Layer 4 of a small transformer language model trained on English Wikipedia (8 layers, counted from 0, width 64). Numbers have three digits each and are written without spaces.
In attention head 1, each number of a token's query or key is one row of weights dot the token's vector x plus its bias. A token spreads its attention over itself and the tokens before it by the softmax of 0.177 times query dot key.
The model reads these tokens: " progress" "es" " it" " then" " op" "ens" " in" " a" " different" " location" " with" " both" " of" " them" " r" "acing" " each" " other" " and" " stop" "ping" " after" "wards" " for" " El" "v" "ana" " to" " p" "ose" " in" " front"

Query weights of the head. A number n stands for (n - 500) times 0.0028.
q0 (bias -0.200): 524471486313683357511456402565430506445448537560536679673464478502463599519419256384478609635484484639552399328586491532603524560605495418550379482550545618550467526375354406206538560487680596
q1 (bias 0.221): 652532612590571575499385534405650631395400618534386650709414726426380308543447652536643746541485501473323371347575635573487435480422307410522481416456338450353597375576606378579562553600277303
q2 (bias -0.195): 409559637392389427488461452462426341541604483484505407620445581481516366527221562620488295459499702455646577499564519523429521394530693414436526518719563514458573482446568416664425569518533567
q3 (bias 0.105): 321627541420489709330534482424445545483543621484631502535594490382557641403538456633465592526549467608442675626472372496462437385364521362547380592326475577314556429333456497475475553488518508
q4 (bias -0.166): 471460557570372493371463457449319476481372576350389625310525533715533622589436326463681522505296450545605546595459558592545434583425551610550461662317603576664525495567634658417559520476493416
q5 (bias -0.282): 519680787359536521575577583600592573324366386512271477551502538441458558551374553442543505555219430593481485626593654413428605461537520442638568549523531388544447308425714392454599516632426352
q6 (bias -0.203): 437574474507323266551606385405473413471538394549490616485535346474488578484491390443473497519427329489532597491582556544392529567401735763550783307581604441468549517435495357635421575569559596
q7 (bias 0.028): 542601343479298570502391464513352553621544449359546388476334456542534515535460506487274566481404508523558552559596467796508387630650448402495646558452562537486519422579377534734457345545378353
q8 (bias 0.081): 691410464490438607599438506404504356511457645592585259508207455612477410458394554424254720437650562596530551456633267474471627430546427392569481224728506392649501615510699493366445512582500462
q9 (bias -0.179): 415625577519481486589433474498338597467518453425504633463546416483561529576617716556246488543633220498568580476367546471423530527619434445369542492509416679717390501422559335697361464422618615
q10 (bias 0.157): 503483479648566440335345409423484614551455476470546576462524311552564435504571605507490340403591398574711501293410357449572518614279533516453656548374606461509585835399273598432733542523310682
q11 (bias -0.117): 516537452232384397392479498602392564346557503497589636663659472539591595703509467467841371507414468538448472441379415542592439647537529449515348524585496439489447470446446672440393498527441585
q12 (bias -0.175): 555461496588332474633325708576263444442462479445697567423441541407404378364504523397604659679590434570545540557387555499653446613471583477476469526472500529548535534434623252616393525614537425
q13 (bias -0.122): 412618455498624482619467473366375385625557620510427767547612385505517695410542413505601600571418454505411370338457548255529435430382467465540425536385427728315518515483379624583582610615537296
q14 (bias -0.144): 449564583358511355506615537430374465538482498471393457488465403490523374581453619643638455519509533462408556416551504642597587587542380470434429574344513468629617528612446510498584522472589306
q15 (bias 0.031): 461497433530569544513470437443646569580538636350524466530444644545493384534549284525537700555474513505505505383309460555589625376565521411582390571422338429506471488416571570673452407449469416
q16 (bias -0.003): 517510451503392543653302500524531605487390461494556553531481535474497421373501508413424382576436492587575427639399580770479430517406468549550346250518400524547412506562626446787495527521635629
q17 (bias -0.062): 475290519443634462383504473501533312432540493504510398588562402598577431512411497514519554726474358364581568712597610449481677655587520369494547486402336527551584499470535595515510673620474438
q18 (bias 0.359): 439701533739499484571424532405596588460629624394618410415545479313558434411608382726520261442401462570415422523732477353495462435376412428489562624439784661493659758591532605385515559470374593
q19 (bias -0.078): 533607532524597524708461475483387523449534616274452382434443454540523362493422752421383597369654562576650471496368575695549479513476537654522420436413557473350489506391407466435419439453554530
q20 (bias -0.197): 597336636482490558596163507475628605552360436520584416450517238762309357453339706606262658462569436394505526483271637540454500457491448496361496432512446552578642585488521448651405512596620612
q21 (bias 0.047): 493434336477654493562445568629372303467622524460517501628442667632427399345388600431633384590606505381405593503461441528329544450586479505432471379304595382784435486564603506579575576491398461
q22 (bias -0.173): 486457424399374577385589592385621365426390656660446345489570404413500498576648470370582516377451339492547519304474601546581626460459538529415649452376544509541587471549499690532457571451548424
q23 (bias 0.200): 528603423622528411399579527384534611481372485448473510437670347343456615473522379660626350402503432542407722604650455030537351508371478517543438604510651660517434751643422514557503522739239395
q24 (bias -0.272): 561533420556472673553334579432427528343457378474522628414532406551532559670604533330429758480553420514562558648566474644376399405397384496427714542493180351536421551525310445796466539626545476
q25 (bias 0.140): 511650502505570379364418424431558572571458505459374545463403502509534614400546469381571564527452527602575500356425528413456492476361773576230541471429590513496656702485352578592430590323553445
q26 (bias 0.102): 585463626560410676631545559513725404530372476517430563469530382382446479580455445569404711431448403441589426470529517472412546458454488546460533446493436430466344616483427583608448593532492523
q27 (bias -0.103): 568516621357567199413494495453419479548470594501564609483341568543455644580606523602462400522339475559657648466509688514355524537447392410523586441393433527474418566426389459438493449442558460
q28 (bias 0.138): 420501480476534468496493659477420629568486577481478388777267453476661466399538482502598341314615520274450699431550416392522397728358334593465591505557669515550497496541294555540441572450695580
q29 (bias -0.058): 625633672548714528626510467451511459523640555513604559539481470314313396395404562502490481284566427499409475346415535536380459435381391445515693617726567348605389461597456497580569513574465495
q30 (bias -0.130): 249729646471785373422601400554674443398406626736399587522453495474497606345547359541605310585587643499420569429346477472491383443514565387573632664282363506324417613475395618398679434534329599
q31 (bias 0.058): 493494604433562521645599509445605545340614483533402651467288507423415619364399471604517675414577597380502576373406609440703476355425443501349496377573519481544453595550443517395581470521456498

Key weights of the head. A number n stands for (n - 500) times 0.0019.
k0 (bias -1.138): 459322184340593318461398126529668343732355518706562504347472577536624558554310608415442426471532394544427700500630433590396490603738435426488474762587410460518343509492340651558447684701460394
k1 (bias 0.801): 480341496554408602313442652271420515546631591613683648643581613483488561351702537719582578856370492284287435802555651300350463457488537768417375330422591353431492365485740774436712617281158272
k2 (bias -0.989): 412570458680472257587378484289368522398543715286485559633571438502635414342520457405591344494599664525550516328458571268376624519343447442658369383545579462587407629550538351685618384602527520
k3 (bias 1.217): 473580624406591535714423687386607389312441647464393295474388640578346535405491427450581518637536534625442501731585521642396567400716670333399570443524434580461451262367735663609445469808485354
k4 (bias -0.246): 500397736515458344216355541546429374597366359286694597328360535540538340571568270530790758349467374538501594460599467462765438609546654573523604403464667301491510473710379310589451358833692343
k5 (bias -1.247): 601292701294408681342410379415776335670545750768557565594503676552287291562271330343737582420464647410518451591816437460495490243207707523425304289647622058388607468548713438465346504573434821
k6 (bias -0.681): 650756547496342516335556209390729531446376474397703611434138515153319735398368338628535650514564386439475500668666671640380483772441560384473139552510304675457434570570623621628554543279621359
k7 (bias 1.049): 378648214622559501536141583302573695691417544485497559564275349802517518333518335599363649678400715516534574264504633515352565594459363749353459291215227489523576391692517518551513591296600716
k8 (bias -0.950): 588526404345457569831167601377734702595623481499464590634545259744357570849637790299343492633621695450398359312468582375478525251469148491542445359369409688385601468324528466418437370514303540
k9 (bias -1.147): 549838773515635582764338417439521408515433410489364455610263386442469269389607693709384506329705308567552533612389584504312577865299461649641379525445587461471459605602384680544299525275533637
k10 (bias 0.959): 253396663177651259367619438503439414401299629417536468282621665678735621461269682670488373657600434358523368136278413507594627544402591389314643321572669863566446501562533571363562550414607652
k11 (bias 0.877): 547582259404540396308364247744434423346460468466723480282545606440672622728586451648362530496272349651837491610546633634246377417676799576316529432621563567449660320411426439575355542565483451
k12 (bias -1.217): 429558524556544399607671794611353573576667578350467499574177464524482170387562421696384962592477635255476380458683567418627519286401317483773554395355688469641397552644399445634335440547490341
k13 (bias -0.160): 513458600488639210444621608483742274306385415512462467476493505307584500551645502592676566383321543502529489672458509451580539566482706459496200580353657486463391380532559540245564561545548313
k14 (bias 0.892): 614496383636532430468320450247294381635519453486459569501561520475403495475406494521408677565445325605532445553611609603329621638371383593515526597562605475406592480583320422465673501721585497
k15 (bias -1.095): 342429651561186328480378508439528505558507529548282416397680488872503511700624576495323503593332646605650399392567468673552575227354566424566651450561481548418498282406492673280334565507511464
k16 (bias -1.016): 644610463593409502808410556480531522759585460553388714749327437537405560667442274665275604544411561403520513409309738681440603584679528681418179467355366689531562446494435460825338346225461505
k17 (bias -0.319): 474598526715545667622427660393540432406424518490514588242514616421419453485551566247439834593581601461621487477581449387510504250459580534327546444324633385220501519400540666561503281187622483
k18 (bias 1.289): 418417522579672388380506510515560431425489501330411392340669843467737381201563338617618375441778183429435346346371504333810329530664689425756345505836492712375515376532669659641603552605525676
k19 (bias -1.146): 422591323379267446614562496279549698522396436328270665560569563453365492763342490740367579372325473573295570496637598412379661485569469585403529497339562653632453593620435470457443385538417812
k20 (bias -1.175): 340521489415343473864438533436564565809405449456430676748536378243470408400470732516548606555819559698256798501494374612333686568351272581486429320458671367693479449628406251457551437233315646
k21 (bias -0.855): 469484524426338404593417469459448597329510406559333870560478401595467511472680536256580579560386538315637241380412573655332344574627668744446624605588673733483480287433251498538375446696668479
k22 (bias -1.088): 280729616246544653409330527665411394291444556403588419541510637578374591550407536399414653537465410680828404508543416506656556351311704474595712614532523493378439266346457380484495356249517635
k23 (bias 1.288): 625548658489706787272731666382466149539268507484582412152554540338907337374590651608760582179633328241480567261386488490739258327474427201747462580638403454623604400778687685537485536569474451
k24 (bias -1.251): 404465644373202370675274619386610255529504528605352450613250303705296393539504724450356696787395708554539489252352655640666544529429473612465510241359447560422615682437763121520589669624709586
k25 (bias 1.061): 518690664694437297464704421259607376455374652363738429465414546605420396303359669709382455453615789429596421491479380404388337643546644298562455720371679667437384387594624486576759470419455411
k26 (bias -0.162): 539570466602285624559582438227642608552546570583334325426513448329265497582559638528568594752547459508434499571351422458483576488371458594715343474447513448433492474471660372567499500306616383
k27 (bias 0.019): 701567628502455399266326425284638381608344463647379517366433548435712678338419659588557511597552590534625297556500352323538396596417711384372388473342403412356553391471315643672673580419447535
k28 (bias 1.131): 457373507403593663559675614768480440431459497392636563640729438432457534329262500668567502485450420728607337266507506429412343472563336589445618656412382634610125458425399484762673467650513517
k29 (bias 1.035): 571347480664358484426505721606657726432271434690479478755674659498643428609585542511339575458430448371475485396303424378487608470328297630495656347568366410574405586468536474558500661578519471
k30 (bias 0.586): 344497681247497507443485463708482305435394605546419419183572968297655456295636269417523169552333715373759640396270171606507543461487603187437524734639329536677562571411537576658685646708670438
k31 (bias -0.989): 626712454365653512414587564450470547450417513667421550591659472518749354586618558653608386458603514471264570560333352414478315238389404368496412500592576579459398577479425502410829472464570480

The vector x that enters this layer's attention at each token. A number n stands for (n - 500) times 0.0063.
0 " progress": 619504573655151671542333370340615862707567579585390491800498225612070480667468713580505570465534497512264508777505424507284722708418315708491497461273515539480536448649600460360556413277130426
1 "es": 586448497563234468601359371300710788872825494718430675865428191431203484607477661524494589632522578534218512629680384537258518507378400607436374661298646465508442624489587408338512391283166583
2 " it": 519478497575245388602280361426671845782664635592308627813423356459145628702391647552447520631633619511138617755626396415214617595469357620467401546433638558309500589511541516290476514245137540
3 " then": 469515425553284419570373344396751761732775555705410704878499346508129593579387645566394636610494531605244515728590400476186579650271269527510359516506592534410585640501518517318575512120174535
4 " op": 638597505602222508642251350277673662707730523618400692838540172536202655457298548572596544617603647589160521713687343442306681677298407676491454529341474445503499411580490529238542334169448604
5 "ens": 617498572642300491544288249319667660813836578763357733741364168501229596553454700482507494664461686502198553573617443464210507589440279757503329644285601394499560514483591530310426445303296628
6 " in": 724572445522235449534366277377640780806705530751425570893481252492193610472438702637546623711468475480227582757497508527434585612309402716449402540362535458440436514442510426344512410195074612
7 " a": 595617437397204360634317301341530659827657637715356591936484330526232617635382628660477606688459380504232483821608464500369420707429332670464350515391561507343484562530552526371644461271096618
8 " different": 544551489495220476529332253274575769784805539742333613808435317389280651575505573642565628584482604657259537680802513446340484731362342578502333541285569467373554358514555379352620498185169659
9 " location": 578582489530273427427373375394598822772730501682400696850381283380087540583529489696394583652562582495214494730772472539282543654454323581359359604415599494285612618522510475336480598235144565
10 " with": 549521423472221355522364273324717786797724600613454675860570259388229626571442680581520606633595413469290589769589604619273543619360366649467274509440512495397497548562546495240556516188101555
11 " both": 529534437589310390447413194400696800836730547676465624883462223446219612550392636684522567613512512620263562690650544499255462634336328592499332470372608482418570479531559477322603597144106546
12 " of": 633487343473190345567393211331684787747726611677488621845464188439323681544394649646542630639552439548260549732588628627347487689309358680485354496358560405503480502550492466303570507216103558
13 " them": 574480388577227308563310182378737801823630533624360676822425258466233657671385701507491507608548578505167685722734490487238543618417428528401290563461649533372427562567509556417540563282193527
14 " r": 590574381509178429681435214391647696817622485733373593854490313396128766517402618499562557680642561730348507712659464449340396729394386611430346501365530362473611492681464552326466456103301481
15 "acing": 579522376540281363510368271347661746830650638745502716747416180380225665654413665528525529647614540485280427763707529656198429644430355541414287552409611456465603623513519452354522528177144557
16 " each": 631626475516190448624421276370571742906602471697352559802445380451258683584451523635521537640605509559316494775703583398168498693462264551456268548446538515363602630476493530285497611150110524
17 " other": 590579358464276453498411234356652765788737443699406593728370310381222628545459576706518599636554525635267545691747534493224429770363345569550329553383527515367624524562545358312622613175107666
18 " and": 662451494511167347594436297346745737698718498787480592730451274436316617538381620631520666694641418593291592776569556567190435757361290621427311516443498590435512529508427554256547551106182512
19 " stop": 691574421390252470440423287245679774795596534699483760771414265410162585570479605527522477666683554410303458778708431464283478730439398578429337640466528499431624582651441474250441598092262595
20 "ping": 585646378496275334455419337255684803838687554725474733692328307394269583644473600597504428635650561537261431782770581618155412586394380581407321571476627448459527578470519530306495559225114534
21 " after": 718512365538257377516403224360745769781635491650474666745521251419265704502354692592553573646595377498238589790549572555291619668356406544515286475458484547384652552588439516279502537155089599
22 "wards": 612487376632303426512337190321704744826700537710560824704443153420266601577329637629495520603553542532206543685768523507171513680446412506389248568424647447429624548557457512311515507258252543
23 " for": 672513335507248352518361237345713766813624562673479615772503244401334716528373706632540536612596390488306559754583590610316590683350466700486231516469513513429517511618453515306497490173021529
24 " El": 705466301544259458595365205443667487775509417490375630775433168405218651454362521673571558636523531690214645701690527590377442767340373687585359625424505558394649484718586522347521481046312669
25 "v": 755489359628195286681439271307714477772642515629483774741461258465296721565418577535420558549484500520219647760687526454256458745410469747520261754393497295467621469494479407403477540109411544
26 "ana": 742438312672223303522465269367754599789667464610544745790329286381192637564337620660450522560491608553218594655711568536248382659404365569500381791398589451436624571453579386395538536127306563
27 " to": 738502311583291268567339206415788746741658542689502657750564259345235671490301609595569573635555400481280659812599524537302496731379411624449352541528593592535494505442440545370525406144137474
28 " p": 682680372358223459612331216402630622720621575636460704892485328300195613637431628618513368623617391492328537789682394480331368716476524773311260583412457405436586541685554609228551483194365511
29 "ose": 677507328458345297441419250351750661814706490686380628836384225323256589486488670548542488582634429505314508764747637622199433691454362599408224686369620486387489559530640487348540559215287663
30 " in": 821571360461282376476450215349664764780614530731471586843434236399285654412437671663598598664523358480246615795592583565403482737395452661386284582420518484469446528454499461389496493161106548
31 " front": 741645345439245482437399292312604679821645412731406674782391328487164601430489550686640475567619504548315400798791548481291455836412392431436312620411561503416608466603442573256433597186253605

Token 24 " El".
To which token does it give the most attention? 24 " El"

Token 13 " them".
To which token does it give the most attention? 11 " both"

Token 17 " other".
To which token does it give the most attention? 16 " each"

Token 25 "v".
To which token does it give the most attention? 24 " El"

Token 27 " to".
To which token does it give the most attention? 23 " for"

Token 14 " r".
To which token does it give the most attention? 11 " both"

Token 19 " stop".
To which token does it give the most attention? 18 " and"

Token 21 " after".
Which token does it look at most, and with what share of its attention? 21 " after", with about 70%

Token 29 "ose".
To which token does it give the most attention? 27 " to"

Token 5 "ens".
Which two tokens does it look at most, in order? 2 " it", 3 " then"

Token 22 "wards".
To which token does it give the most attention? 21 " after"

Token 20 "ping".
Which two tokens does it look at most, in order? 18 " and", 19 " stop"

Token 28 " p".
Which two tokens does it look at most, in order? 27 " to", 28 " p"

Token 8 " different".
Which two tokens does it look at most, in order? 7 " a", 8 " different"

Token 11 " both".
To which token does it give the most attention? 10 " with"

Token 16 " each".
Which token does it look at most, and with what share of its attention? 16 " each", with about 40%

Token 4 " op".
Which token does it look at most, and with what share of its attention? 2 " it", with about 50%

Token 30 " in".
To which token does it give the most attention? 30 " in"

Token 23 " for".
To which token does it give the most attention? 23 " for"

Token 31 " front".
Which two tokens does it look at most, in order? 30 " in", 27 " to"

Token 7 " a".
To which token does it give the most attention? 7 " a"

Token 10 " with".
Which token does it look at most, and with what share of its attention? 10 " with", with about 80%

Token 6 " in".
Which token does it look at most, and with what share of its attention? 6 " in", with about 60%